Layer 8 of a small transformer language model trained on English Wikipedia (11 layers, counted from 0, width 128). Numbers have three digits each and are written without spaces.
In attention head 0, each number of a token's query is one row of weights dot the token's vector x. The head spreads its attention over the tokens so far by the softmax of query dot key.

Query weights of the head. A number n stands for (n - 500) times 0.0011.
q0: 434552318500337551441673326710645504586400161422349562597359514663422725314231617427611636640394474298214366442491543510584667320402792272776429712476590859310515553376684954451754635570446519558589369405553650597259707491440637371514804592510500354616388576526394518855393405519939744407374390413411434454463328421391420479346323399350627337593802422198437474636651647461509364384667
q1: 435460330460453536458468620587459463493565247577488416475453378538354594582468506494700583596305586720476572469539472401366717332527493497534428673281452425490458527388532549538463475540605708404461282386439548438463473380454503517487404513347612455390377431377308571436385320224731708621297513699580416382445572321449574566349417624207510532479620260336622565662517559524637533479494
q2: 509468447516432495474538514549355579382588480410429510608361442584467464516488472484541582478520437548485560480514558475437419500481606527566475528547505516500536600426464529539432536515607493460515412565560488507473517454440661515502608452589512347490451484491592618533670739704474591443621254450345593483519507456721556340486447441603476395432533530383409354676513555380407426393541
q3: 473368446490452425558498554565502508402469475486618441473527517461493492411547432439601414427392647472486429583474570408608543426413429527407508590450570462570542461590318571517573488554423476486587641378573403581339496627529467518597619460461358491510477447531615472509480476475441609493589491474489594429628620635405333447524613460595569474551349591597463605444465439564472496476513
q4: 476315421582609507402509578546585566461533551456527500578531498409547507592545602534393418534476597423556575510416570534449510495418330625550375527400493417653428481655505381552668493564433512422390594394692353474436464654484429558545413512425451380363424668450502433518586445471423434425493622495509509514528489603505543449468556504529546498453671493486482554493434567680500613591553
q5: 463418377469379511416645525511413544454521505557540494381567314535415495426484505505467519464385456571423647301251606338395571543419531559557447632431465587560597569580595389460419625556521756445604389554468448464544376422426549405565459630317511385536381564552425563614553440454589491555409618519480570500413263663412542414562472487474394453378508157525446436643468605471591414557508
q6: 506528540543577577535422482523490470622494579577443605449288427406469597440622540475478460469566419490520329492565504574548427518424515504520517496555441474567418549424462484455493467418481494403527451470426570602515540420516523441454388578632625576556570479542582619442512623527483431557515481490350545628519440456526534507430510548370471555496445440498606387492560514418521482541444
q7: 466485643390528522400464558489439476534479528668365403549481628329500458402663369665263618533519322368635544428343480656467421793419500471579545418610504448556589192566496383609431620330605504339539647496694346667607363685642594791500411431579302507215432328715652594464529753576317265540568540449426586664640611645410686373464518683745385434631410624604340403442531435755458480544434
q8: 485552654537489430491502422434440576381431500619550429423540651477556588462466457371461437458385569471540412469581521454525524582379531565564447480577612606689665421505409385398439539535397474551611555438534362627509613558551564526662640537383417568497537516593514580403532563577475500456530525354572430613598373512474514530473500509502597478502562571608495546468478569483610477736559
q9: 529524375449456428460622406457497522487695522461584337598409555385345502421510470412443503502433423527460508591420579484579532572630449446386439490481527377676445414517420281421456495537544774422533536428575492449417581591559444444469387551420490330494462621574473586472716455532420448459628615587706522536480500464426332561674560371559432486394525451545510463546462638642585524511529
q10: 439494515482492674568541423462407421673586415346518543276486522437594511404454430508483609615273461631521450546475430582556439245590423483417465544462497300460571590482455735422508597628420522573575515651300612428373358421564393442506473425607724467452424320633555519503486478488545509553495428494409476380541532410546329492558500363377541518547514515457355423429512528602338674609365
q11: 590536320474449561518594454502568572394563513345477383554521316411434407504527394466449619438364487604567628515312507544367437279526397488466491570442383556490371556567567416511564403467560566463530459434384489449555583460393465498491470607447626404576454504476439445589523466582507443486456493414623529446369509335490557601447545513593456612416502364628564479534601444551611558490507
q12: 587519495367350284385466473450565526448578509496500434560420435516439592491444460514484495544565530471447498649459543360487552546516459458521654417584592485519456490581569426453672539594480549577399513520560523461539423425477634457502681339505414466623491520586476536407512507474480631429420438477502476405568548567415276496538419456425591306534505554580412577434539553678612470580406
q13: 449492530641620521460396675470521442310344488697546705544448338588424485520557386407646472592623539533372361540482366680570426531492585575252549517516634579474576540500503336572435473396424490425448439517596467582548623542556449439565430492500430528492565384512463399442423490537601419656469431475549394474490551621439662585495482565581480590592383467563593381503549495439435559475456
q14: 543642567445442477659600605502481469639483514559468510473268500700594326451402463428457490458606474497610571603530354471449301427515604526534401458445510616474484555519424503476478452536435520577492627615339672510433451420500467634461557500490548557544488495569500693517604458476414412462574497442485586581397401617615422537587490335410532741676578366528483641505388568415448463442570
q15: 518506590531586495722503392411352577734564422595532514466497593476598531495540587489486460475534369599611464594565614671411483533550479695654523569369495581388541585433439697537464647370561470563462485465341645541621464572478441463595484614585769508497426379510560424444467433494436624546590573549276412555481381459478556339505470495308658599399581379553489385425546511551463513444352
q16: 500709461515436426410521306294554442500581421678675566523381512629497710309396610554565338635538512422350362388488612327453354555385626491494582608433562526626382468671414469482465645628415528587595570397529608454622431572335549389519653494611386657693460494354654527464574533494621516485440460485441465435652535454579491528425429564390636261568567523516425585387426637718506528680308
q17: 510475395573474552430614527592503624608330604446624492508628513495419497421473601489333395518423464488444464483484423328395528405245509569562500356554423405357383566491332588357549552506526732434462381260334589473368355606385449636369548514636453608440451545446451400640462446540488514503518606495344461486538495385579430530419583381491478655379644541450519488546376661411423608607487
q18: 510631363452451456427503450249440404581516616586509608610603474596486442552582418324374692456539557605494595447632642546577374780387316527256620609546444438549457680518282395412599490562616667550623360720715370500606683510514309630483434639430309426364605363500514611427514533694366411585303493699483529429611561562646549637803326606578630522650476669552424530504722392581556578526564
q19: 383296421284444547557698463473581532484277371352517399379497355539712662459515311682426488404477636562571463580608523529500583517547442662462506527397599473418661561434619519702564529503490342575351513490474461503538538422537393420321585651516463454580644542552548363385386385333444722549535347540628334664497532384519475457564320626552673457357421569371355565487523383487521508668676
q20: 466373406610579506652497568467448479403677450448525531545607643424520574561454543432400530551393469509408436630644536436490523460631546572355518519684395315491497777467512553340497539508635519541518470602586557564435717458382374437441394654649428481308624617453520549443464625500586255583440393423379466561369603402696438490641481484555462429558623491523565561480526547411428642554634
q21: 298437587542396488451567602468485588570514670676516479480396517440565539399449537601424580433613453522516570298597557377444470536607497568581419503589679413590547421591362280531395500440484397614462730500460566392719509512652419597351371348439397526573382435393650422457441506622600249427415546346497231474500441478675458424483521547494535575621538512470580533478472620436452347758405
q22: 559459483541557180481513524476511541528421547541360483505514442402629503570376529508661487530599444503530470622581444284298455624618611464754412654523397612584706531579342285508472523658468470434448541574398420587500472456562559449675457394635402430530475466462443723455601561429590397576566508519541518497591601602441553497388516392560570503423363506483582319451549470543537540621495
q23: 468524424555448367463567571333496446384494432436439260542579540337446358533507546477351706534419331514387578518439459390642251201569312521427367460373414575528670302769365510408561458628569510553598493606532277558282407369774443496459370473352408323452386621671518624627316507535696532612481547439600535480349649529413528416390582558871473692539527619562623357650504507574595516533426
q24: 590470368435613447599458601713391475409577453420613577644493567423389388390544411452569583446401438165642546415477647428420381518536355629503544337483551447581636456384686359494466618537455606583451518518377532467469657507562471469513574487296335471788598308322592630677490705227598573526408562259463494553403394542332765431394513500390703504306406434647442693472400431493564464489624
q25: 364480375438375579635387584484565580351525643356426456359567449471393659626519624388369478560275392608464457538484689736548686288437605351389434612347386607265538643426532716670546522367643480497612240475561497408562397639415542473437397487686454477464619481610387649490602619541545559592362399487450472605633559426453477304256655339404487469628519445437462340414614467459341353454438
q26: 479450541568675459527522611449446570472611346479483404739511446495280659487513479570541516475360466497548415509582480511557545552511181486477649586626460424373520437553512473563531469570477500445521378301489573533591589547418416486673460544560517500357590413438583511449643470677661633544397587440581339508500565577390461487643470612569333717263576625480430381584572552509532352455534
q27: 430389409564511387575497512672624467323450362572471539559575514558631461628589460500503584560608403283492565506535646621438573404428431557573717474704583372357557639817567346352573394413535417528665577551500564601506458356450561448539451447638289334535500361425540538657503396534573481728569567582488517361389480452430334391378414562568346570328415560563659470388481485463534505400528
q28: 437519623451599402557569608413436437311557601454456466485197550458545381570470462551716530520529620574365485570442350487414384578546402583494477435468453308466455357448507488409477457472510616468389805569557587512684491401467440828599482555692381593517463599597580753569540518405383433372551684479682632643419590448559516525530469650417554282619584684447577490471397352557518497417633
q29: 529512407580503403651634644402629435169526512316336506558395509544404618404465685500376512439383511674497433566560384516475597426647547619649474544421500549413497519646451539631703663568426470583581352444601539361411746604398488412537666509447512464490446535525449455390530358469574420418528374587571529464530264253500481347429436383548417519404620558395364305398506666506591591408506
q30: 459588540475607349483563606497605438408665547481636485564576520508460478655626559633358706421428413638551552356373500542445631442302481506378514486371436600473362530549367546600470530535568485582414607603464489463445532450437434590371381491634288494691368442492403551588561463578275524494462391520485653471517635757755529460483506678521432367345640589547390686625585589443623500544495
q31: 419438607564339447458488500409574422418414520526583604385491425548312418491443509449475542632574477598568546458322414400458288716488459636468471581490565494500372775309493568394654381350337444445329627493586536347480559285586576529550551576220340467633457583451532618566503542561543600451681609360565523638445588536450694593536624549542322562542518565412602248342519665497387568633316
q32: 571386540462403570573657618490565463479458524488358492505530393422450521428384502444370407377287481500603600562460563643507582414581376696323488641516498457385458523569553465378580545543407305429484690594570529577495492550572429515383461470577638475238554469458516436480637483497396440478474621532533528425456600487518363395370442564531471556500357503503463470552534453643531605497495
q33: 498510503369378572515376581513545632376382429541572392468581485533454522534570463427487638425556406612486497487446426503523497460575432433453581592383455478510656503525569495399677449557366472487399553447452568487631471604528568540508475661439415523517577323438556442485577332399585284479445672470599476477475617555295490613525567483358508607476393457646432349505573362580614653464318
q34: 493453500370464549505640562413592550469548420515557483522569341336323469551563495530519409459553463604496610461465556549462567513611523491517473541464428533529436396542530463399361568481562528454433551362636530337522514495417532570531402586505591596366289507528425592559516318512602394491531671701526471479385491502581631588463537489463658602493585401526525474581453579502484457490571
q35: 464431575598689479521458388565360546427330410526547522610407578624490563439587491553571590554525562515487377434625491515628415626531576453500381447478614552565588566414338528548384396428528526557588487340564387486473610438514633478562542491580422519510498534487448588387566599483530580408615330362385591507526529568432478504493479509601470485582444547543507393391473444311386461472455
q36: 487466541461590375470424514454364508571440497656422480548632549630520545614588470519542497353627425450451492408558513454475554568385378542639437338460795601509718641334473398670330570486633550480420515452635427633545399531500653543508546409437386426560503535578595590590422652411503488375526404426424505594492371506517571365522403526796424388678451468455449463398567517439559434530340
q37: 570369555516492483412476565335414613500449578533498542351550511401656617513566505441421417392554598529611632640418398549473520601445603635334586417680529503486722352415603475463487621497407390434570646536645398588523469519451392534598640440585379581506577526528420503688374637415447257503544473584661536637589505594489632334444442536549546564538560549623481397419471336500577548714466
q38: 440422497515382468500536492469525532544535548369660370462468366302497467515564508567518570585459359680483698445345618434321489615428550412467337546519303581643382437333695373586500470543567667522528532657390409376577358495447573577446516487489519360474416535419500505591606479555570469532438586641612470582445523517562608439461521535467586500422571360411394526589483474646459481319450
q39: 466477589428410590488633369450556627532548604464495539439456445585505505566540364472518460481519426571333556699551562465532471651338604518471517483657305566513486521394579594569543510523587459655527763348473500584594477451340508621378530556616590455533426424512449485442633540537432481441529371629430529587384643563584557477342623454468490574605495489422515299462441467495433376342384
q40: 478581522456527521518412460497447517595582444613521581593266572515581495446584448495500553425623507377384369420579452642500468600275644456589551428617619549521505348505442513515301457505503461640555670442516505531410573523561439503417540459603600518422488554481615558374538513582497352549558490424456519705573644618334594434465472452425510527584315744534462548354373597479433477620437
q41: 556471464454530391530424436592548381521461532742411595468390528611533431431570490330572545536462614503481407567549281500701412526427529516505443480462583522503511419561362404547395368524486531432536537332556644492366744607528452441537459387615534615539507431495438569510335505527329418466495411531542554510597561569402468441558458434530525384617247574566424574361614526460437420601488
q42: 447451410408465417339500483488505543543520507489504525435478524356462578500625432450379597422472527575554561361386468497639513438441377554480477453293535486512433412534523454551505438564397502418674471455611483469555552515510490472446431432470476531558588421423485366481437647664355613636468421608500468485476588323590495375479334511464552601579361315755455513518612348417531458587546
q43: 479618537531685373488556449505596379421444443593417497512472544519380448403351601451579481532490651489473505495535498482466433522395558502487410585554385517716503327678370502479530435684376502552497640406567624421390571420433436631487481488521527505589437543516396659507510563430598401388505623534510484493662540527541492641670555594552461436534586531571655582419440650510387500387469
q44: 383542500483370490490528553533562423306510424428563566579636590440448613381433430346582434500470437519381322648600610594612561509523529570339596422540665443595440393550470485455590556636410516497483402363513485587573453552459523340573604487489567528671551614620435490333479462363519389505495332403550337528561581453444497554434521468524411503606587677526447454389400569470443545674639
q45: 522406565571741531518470620541516362572539432360430447466503533420617576330418438601346553443425374486555454323461673414435447150458375451495463470347398537426401621431448562547549488476601503503470399478414318503422440521520487601469571567564500388478462441596465602472436513500569590544599477377393485508411471583624400462520479369675578481383525489500425483573459607417488545346449
q46: 679561238731440538542579432492695473375602615398490638497506620379612484517433584559376548497473559424383302440580519521437485401665525451470508576485533362394494413645509719406549524375543280591660653575730548489437503523546528458561373592488428429438551563476527355477583610572662464552390611497383530578455440244736453397477517505497494436542617503506666439476433591503394529472587
q47: 430596545435352519469555513529610527429485462502583389445422652508439510561714434567458595560360418427454574648555495533639443450468404521432503402591620381511396453379655408525522483634590704389407454329437650621430452476379435497444423516625362425388468548434594573614542650434497456495616513557671388635479492576606414536420354512448492584478696441615536515619547306475533563554393
q48: 554145492353534504662567443692616625496493343375464437514445525486500610365619493659392366269462514427590370470604547308422533283809679344570596588290563369386439474627624763410531592431611207716438637434384419565537262613468600403493789712545601411551470438601485578723720278268650633457615457457442534460521503411341500447394355520406419635409514626441398516401542575586479507512479
q49: 690571522591606541537445382483503665482503461453466410494357463563512258452625528380529509412479522606616608387532405543436500484689461653512377309649557556614528713340741453458575404426273474411519484607430552561494571417515595621429463456455667581538443744456546480351512569406332568532560514422559470532419483409557628540500547486396652191512462444494363247398599459537616454513494
q50: 497470610317517491532403541412565464669503494745546454384425500523591514509509543433601488560667433680631396528624497413443356579632326578409582624522555455442342698497319414571590531645535578581297310490710649459514600202465491457491523396509414518577450551578354641494369346546370622491556612394356494518477517640439361601713383475282585427450626509479390658481519521556503484461463
q51: 727530382423503627553518515642462576627511514483386411434482532409601654494642675368557620481319303465710413406563497500389423286579470427595400468444413405494621619561423506535406438546465500481580480416410432443520485418476533534491230318686617518318494471391491260462494474646637560521545648506345610434533651439605653544406624560261527702405556490500403533617579321491503495513435
q52: 468447348402651558464512325422354500494400523577426509532642669408558488462444417569442649433548511296522665341412543561425528507804274546365416450548574573606526386340529479526448555621620567561555467605430425518428206435503404538351509482393436356345435462588284506563454601592474481363491515479497405408407500745509550394383546563858446711516503303447432578494356373583397508513532
q53: 514448630542232395673488621742353598401475403464397448531485442453370594374546660371359465495516497557461419494569545378573704417585699527432594325460700474399643519667426500483531435515471653623615477448385341530384625573548719519473597443494542447588436644679516397579578579637446516482609408414397500536521509526608399486515651231638456484472547636396556596585544449472512363614545
q54: 514403383424645548553559603547528466596643480402449488323588424348677418457468729471407500634450362608428515609479531534427389380542579386500637462565532677604351494567670620500466314455427476585260542432668559566537321473491350500427731488630443556494483612609619491465363646733398585413469503461467410404447543538488369453392572551500526577481240683491398725638434447528384453497574
q55: 549480394663571535553590568675629470423530516500383380569520318489376410566478617477440578537569570558513529601446537350505402385607351396179522617491533409506399545432626460550500654427564454494457556540554379457402570395648446613436503409580330407503519519551560350444511357327598291259427347594660435712523563515532676542646491465503446665597560524500693618440431386503539447516489
q56: 616550559468441327638403661576596546541537462454519491582559470521399684503411506533614341506535509484517408737485583478506360449578520599487500386561402532424520410204520506340427775310510460345447363370410343442581522618671491471547720396401750415603400456368494382304531434564369549423558561625634454614627436398437277418265447451500575474403594552450494469506659445590342404490512
q57: 579494440497434569327459600409450688583514449587357237394576480337342554534627468453503561393671593595494593503390595297554472610437398642500645439687584451325487522462413383578630492612452533331577565552612538572540749458494591534549468378661527529399508626419684512506452684447481478503489592444467418404411324558393576495459608661732629599588544579534427692585358470684541497419401
q58: 657605503451560497413669548449342599609449402562549450432491338514473353560425347438480514529512594640582749414497617231443509602442509699535495450414475590679491420503371615450484430520463394470344677571390480420413357509349514497497438437524690368391436585500608528539652480580439370300642721599561667443514424601559634395455563492590458494482446476430430630452452537482539466304533
q59: 650397480557458481416488619422751345346441551384560497488410423497463428421396549575544565642573551318512351668396586487494487504564458506487452620411604354662409507642490424195560449494446360490334583575638435434602597625607462516368692516464414569500497424367540491428665450253578594250366578491445470662519467517477416544767592572613438510570572694571658461443380443421316497469803
q60: 486581536497471525488452654530557623223457546631467525515568637402278700386429589506564315676414595341542253446457446637450560548549685439566427476344595532334581487702444616421431474317539546577445464484398440439673578488512464336773377515443573587619543465446580331422546473766445455622434373591590451387521497559328572559578463555327497467275554558596473338429497612459479472500613
q61: 584370659624311457503455597452713486481612630297464572576630485482390636649479515524457542265627253383452573592533594519483538497589433605629567491348589596412464602624575546626688549457451433455428407612370497479639633494558449781630491348165540392503514585469443388458607500525454494442491551436475388411500471431538488427449442552471560327246624536397524277391564588430429492464598
q62: 456579503503485381497479383549312459391503420389556356420424536375365376542488621579581372437393386460486438448677561692486699410667617378666429451270566569586387510327500718440621568509457500722550436322189424419394674418612678465592418497593484482541392563352624525479531412393576418388623340596693385494617453507657440480405503524471537460562457385525482358634605677416455380300595
q63: 572436477509539484556397665429316625383479479497400519624494426626500671403598552392301512558316553315555408520683573490448477581612465462322611497618463479697450648520629497461366500772550525374439404568562599610709580561679516503731330302539605369387594555364658618612408531421318563513666463422673586459637692490468448393506538587500466369463450533754451573367467440566543630411416

Each question shows a short text with each token's key, already scaled and adjusted for position as the last token sees it. A number n stands for (n - 500) times 0.0008.

Then comes the last token's vector x. A number n stands for (n - 500) times 0.026.

0 " as": 498496492508494495491499491499520521541465510549519608490600601466541540517653555561443630405463521500490491502495500499499506486477499555523480518518517480495480523484458293423395535549610512
1 " \"": 496493503503482491539488481487530518474479523547522505433628535458513493457639489571465648453531490485482479496489524525508457489466496563525494512494527480485533575435498358422396461641624495
2 "The": 498501509477485499530490452491530500498519489525545486449655626450501507467671461434487647500542485481493507490478531536504444488440504547510508535495535529424495559490516310483372467669681433
3 " Bro": 500508511492488515504499488484486544530508520463533499481646549433571462481695524416446626435451479486517511495484511508500427504473493525532528524463542494438479533492469330472332547574587464
4 "ther": 501516495498501490518504491496492498498481511506481424455643629437552507496693505387453649485500496499538498496503519518506462494445509542488489511425472536437449544484492336486386511617646438
5 "h": 501497493478501490506496522489491517433494514520473517474571585505544566477640493418434543445565493497512466487502528496499481477488515534506522531465557545418425487523530386467420548678635498
6 "ood": 498500489501507499505500491491495500523498518489495453436614653452509471487737534403385646439515497500510489498499505513499483498472518523508482530461492533387470521501543324482353509631651443
x: 529410448472530454719532530617312548408470549362344580496350350535458622557540610609411594536523424558451413513702571606518380316587661485573489512485472553150196595431679483595403510405420394555526415427368677293594599269539421467466449571567486545525500640492518517306440458575550380630507017531530426474468625405469486529581514299285663500474555471406520388521540641301344557350398
To which token does the last token give the most attention? 2 "The"

0 " E": 496493485499495505517498491496522521517461498539496581502643513392534527551609524500490628373450527498493475494484506513499500475472477590514494519488516509467452576460491294511388572565611463
1 "us": 493480539461475495522496474494527525516521513559496535439581596400455519550670419412371575447460506458501543503487496524502441475493523518494462493466448576459457471472533241506363543543646462
2 "eb": 496499530477483504510491466495492549479526525566498549482589575443528540551662417341363537318514490475523534492506503524471531507455508532521495516473468565444511541430512289591311535590686450
3 "i": 503503502463485496496485506500529528480474547546475467482522514388485538493691400400321579403464496490525478483509487529483503508516517507490493540460477531416481498446505309556294568571719394
4 "us": 504506499474493491508498493498527509517493536534495529453555599364510472548772415411339600393426506500522469482493500515509486485507526500529465536473424527442485521497507199447293520540703386
5 " and": 503506512524501537495489495503534517561457511604564577456576606395452552530736479501487609375448519516498523505491505500486501497481504537602490451467482528558539537556521303371266550494649479
6 " J": 500498486511505547497484483504533534539459551494511531521669451380523507489670466441484652374468548538511499473505542475497480471501492529513501524507508501486554538562525364525372475606620383
x: 452329266511551549650410457446466528520571790523557278451651434360378594496455373483439291589338469527574473440457574591529526376478805466551378381236460518379549570428646744662680602603386334526575625439459464473478329448363688304376320466677607431468418577473391349424490561434570460646511487407481615681416497348601446500583422424621663541475449475463338280505532469470497516441497
To which token does the last token give the most attention? 4 "us"

0 " of": 496496491504494493509500483500526497525468507587491598465606691407559568489694542522428659349486520501484491499505505511498520474436501538522467527492504502482457564484505235455379542609628464
1 " R": 492490500487513525494493511485505547528471521487487573492711522377568520451644477463461595433411503475495491497483496474512457486492493513567539520495611477561503543453518332499325590550633480
2 "ome": 501500513464493494524500475494509478466514551551489523430619640371500522496788434350291618348466488489496519487501515501517475487449513510531476516452480585440417495462591255469250558573626373
3 ",": 503498506516486495510485454500535514604502509598562555449627609441478485518739442517450625446481494508484478492461520543481441485502509573593478524442542487463485565512506245372330623598564486
4 " h": 505507510488498537510474513496520528536482536529548620549675526472489602549720593563503624374473500505505471493485548484479480471486467576549498521563571514491579531502482374358438434566510445
5 "old": 502510491496499534511479493498539509496469534613527526459638609425411570524865573555415681396552511517529469482487547498496461470505495549480430504471466500436529545553460232380432534467519496
6 "ing": 497499510504506520496495478500528507457496526583525583377606766475484566480755614656407609404527509499515496491501512488499481483485536548529465518511551455522502532542439321342478497580542540
x: 376254599528486507607516550596637469442481554558363514536601605403565618609525378447613538479503343472530457523588536516341616426655579490376743509529430715314294508806553697356526593485549420454426508446377597495484490680512497270476392468653548345581536454535433594540428544568603644608516270422572520459612348491491365581519475331484742622406683406483430517463549634426364561415412
Which two tokens does the last token look at most, in order? 3 ",", 6 "ing"

0 "as": 498488509500480493502497492498534521512472516573500580467601605384500539529658502456393602348487517498478517504505496521500522475487512520499468516488497514425470513462502221513349536570688419
1 "c": 499483537496468494507492459485510534531488519551474574486607519432477525542664518409391526404502516465498488491506500530495472496504499546529497506458534513421503469483536239473432585602683422
2 "a": 502500519472481482505495499495506500504472559529476493446541610380487485529734448427382573338465487501511499486507502518492494494503509498535480511473468541404456513483568180511367546581662400
3 " and": 503505503533505524487490497502527518585466522600548589460567600406453552516728517549480605376455482494477494503484496502484498498491493535605482445468487487527544532544510281381321564500627509
4 " l": 504514499500508535514484507496520490506466501511484558522607548421489517468663592591505640376467503502503490504498547476495468501489468563523483485504551478508614529588496385443435481657562508
5 "ies": 503514497508499520510498461499549529531494517589521581417631644378549509531776596571460635424508525525526507480486527493515456491488505555498433472465468477459515468606466310317429532525563465
6 " within": 497500515504505516492487472504507514467506509589502553441621659446504587451715546594435633436551515484515526503502537494482501494451507527574468479485518471539521531510430294346352443545505515
x: 373380597433378350533562572617509560618462453552414497405574652485526603440518316328494439339444417477476495483577605632411521432428565480416633587373399753255513585512643651430672553533478346575428505441447493379324435635434482496485420524587605441507529401739565459486515489507612605518619391495432567368582569556405511636434505260511576691484750295390393546443571647562310738397534
Which two tokens does the last token look at most, in order? 2 "a", 0 "as"

0 "is": 498485507502483495492495505497528520519470500606499567473588637397520530558665513499433608349499520498481515505505490524484521480469503548510464514485472518434484535453497255486404566573639440
1 " ev": 498498502496504506486490498487524525549450514505504587487639569405456547511640590523476632391475505495489500495493495503483476497506486572559477484471518476429517515480459349385410587588583501
2 "en": 499501492499489507504480494494516516561498524544552630417617602464472609541695633584554545472595494482479510494472498510488446484471497579548474494467518445399495530567482360427474527528568588
3 " record": 502499510503508503520494507496532511510484518517520540431642679406468494499762582544434657362534501501503486503486527510486496500484493550535471505474463481401521532547536322343379617620557520
4 "s": 502497504510502497505489492495518515520497521577502589413610708454507525471732544599418602421535507502508499496492495508496490497499516527519452512481506463427517528514450301347386562585567487
5 " that": 501492505511497492495492451507540496523482540538514600400593653497531591521644587594502579464571512486496535492498492499484508517507514557575516491488495445475537520520450264435404534581612547
6 " P": 498499503507504539505485492498498519527471508475495566510692505362561511519631483532503612408433526508511487491509522493488455509483478561556523518484497464430483525506534359473401563604567532
x: 571491448534492630514377467637501528579572771476657249490571567434406513447431435403516484428326462438503410503479548579549473303523799486624421458240423625506586383621646740779556525324488430718444540348436524349326624483446576423475562576674586407369576515539464445462408424398476390451487456351547541438567446384539455743607424362493604481350532159529270431378568486460532605517588
To which token does the last token give the most attention? 0 "is"

0 ":": 495508486515493482504489490504543537493477466665545605457569657471540514503671423547395618354452523504504477508498502540481532460413493578536453544506490559498415583469501268425416634573603507
1 " C": 489492490499500536524493469486505527489485504531515608554664453380536503477666539497509660356430506477484483496476518504512470479417474587541526514503538540456470599523529335429432557580583413
2 "amp": 498501522479473503536489447483516532502470489558470570505605532415537483548784534346350628321402496436498532498474524564485466499422486554507472508487464542352439517562526244539313552525585385
3 "b": 498502508511489520508478512493498562480502513521472460442573595484532475486706571334392436401531480498533524490477525532465480486515516543585487526468526491456393472557529302664385562595667501
4 "ell": 502498502483494510507500474496506513508494534533490553469578536363542463467831500309275599330423503497519487488493505518500492494482512535528465532454477634421410512497525241544287565500668427
5 " ": 502504512521515542492490510488532517481450446566483512490582536489448355557675530540406611328481517513506515502499527467477476510490507528594470488453521554457552535538553258384303592552714599
6 "1": 498499519499507524488483482495510505520423509567476540475551561425376434550749497476374631352477498509521475486488512489467446493498520574506429533479551623427573548592526297539350655538694457
x: 404341385520535550735366532647610520308461433444423497376465538398540540627527279365536343671449468550396414541642509619457493326439807409551511518518373486340402590498608627580429434250480533504691608520323539328586556476548374415404439635543455579560655498400610335514311535554557452605462677612528438441478392439523522371417357508548522622388426352464554464394476474561417515405422
To which token does the last token give the most attention? 0 ":"

0 "ern": 499491498512485493507500495495517517505454507567465590484641571377519548520708530450424597313471516501480512506505498520495526483461504564513483502488492539403438548432531209540342562544686439
1 " s": 496494504486493504537489515488524517507452513533513594514651582358481445537651566519509646363539495480492508492480530488499465474508478594541514515509535487471514563511469285422395483641632516
2 "ch": 497502519465465500531497473490493520456497564575489609411562638332463482467860517454416672320519490432513502480481522489513448461494501537507430488525559568417531470468493217427394552618594483
3 "ol": 501514521495495527523482513491505507466509531579497480515576565374406543518733624526317591343411479470505504496477534495457468508503502542497445529465500551392532502615521308461405580699592478
4 "ars": 502496509505510492502494509493514501522525554618446523422620732370459472476823556532393645393503511500523487497500482499491511514479538520502434503431478519435559508507495276275387612595590397
5 "hip": 498497506493504492499496499498498482525509521536492527404617683405450493493864600551415633334464498494518506497496487498486513498481514522516440497452501503382510484574542253321381559644622442
6 " is": 497499510524509523493484451501546524566485517543502570411643678435441526463704566666471605430526508508514532473472556500491431477542525592539448514463620505470506508556475250251420451501587456
x: 509317602449510475537505456526481599416610440283564517512572616472520610515484459422504502449487356431538641466592468621577683314483701489519653586472461520285308589566717743424570657554687324609557592372562510569543468668459458572429283509425440341478593414659624508619431443547623457564496256495593528457570509522503551612533507334505561600529501437502460530359528629302187616551485
Which two tokens does the last token look at most, in order? 4 "ars", 5 "hip"

0 " l": 497495499500501517529493504496524498504487495579486599511593629402507537514625570587481631381487512498492496489491515513485506485497476602529488501496534521468534567471480331453422544596566537
1 "ast": 500499510490497500542498487491543492496473523519506563380616700377456548520780565599474620477547494494488512493492529527494476481489507560485486517472490534405502549487510292373378578583623481
2 " g": 499501516505498531523490522499510509475500532505516541453615596451468495485716593511531680384563494498505475484505512495486481479503491546535493541461519512455515534487509396375399524649552494
3 "l": 498518514488501528526486489494481492465459490494472527522644598455534552412756581492412615398554484466515505492484543532479442489458491561473473540511537482429499549560485319432427581661553490
4 "ac": 501519499482499513503482511496481530482498535517480489381612569403461514524734604455421536416515489496542505489500482511469480513506532511505477521464503480434417441512539334460472594578561493
5 "ial": 501510501481498504505486484499517492469536515566462603387577693440463559539769609535424586363473507518509499481477530507492501484444516535523459518481516456466538506507507311402395530615608401
6 " per": 502500496512500555490498509503519546473450521511538496402587623382432456489713573542432628404528536542512528495490534455505434467544486517516492474478546465443537456526516370370388503542548455
x: 527462426552299417660449644574610434550593506442560389421551434614519504570576413326582370516505175485565445485450498470553523395669620413330439701424415462354348670591431631598638527645568495584595556287526496418619515567508448563475353626645658440400579420545482410413438463430535677533355348474367510410379590310572403442381246402509646481554519408504506210381703523387539588488522
To which token does the last token give the most attention? 1 "ast"

0 " is": 498487497494473474543494465489536528529491516581506598446610679416506548494644553607416615429500518496489476506490519535499473464517510599527453542495597519475474525490489256401410509526610471
1 " l": 497493500496503518550480504493520482464503489570486612518619574439481560495629535605451593417509501483497508494480535516483493479483471598497461502499566491484603567521449342447444509620574486
2 "ik": 497502526461486511523492476500537518435478484589532545449610645419473510498732497518390596465525499441514517490502515538494470486488523546441439512542503478451539526539422307442499558570561447
3 "ely": 500510506497494486526496483492521518496479510569517621437620645406492637497706537590424577468549485486495508488492537522505477471475515591507458528492522507481499567496393315399400505498582434
4 " that": 505497503512497500504503450504539499474500529574519622420600637500548609531597581606495606458559494500499529496497516507498517512508533563558527513506511435506532542535454215460447593652574513
5 " C": 506506510508501526503496457493511535499496497483478567544678449392584488475633508493558646406472527514500504493504526500503451498452483564557540525469493524433452562519549321505432607609629464
6 "lement": 499501488486498504503502474497513483485505508521454478474658646427520564510745487398361615361443507520512461492495524523501448492464509536497483519470439520339459525519552217471403546586641430
x: 598439390579435537616547393572396410433457429327536432579478489360582520335378520605573521577479442458451396404704450657577562392401610415618357516365365550509347575446757596691428670521575349503601428410340635345424529459494536414432497626484564554501533603580440574402531506471601569467482169513552564539461602430400534560516458470247571551458492533456493463497387624449391542343511
Which token does the last token look at most, and with what share of its attention? 6 "lement", with about 80%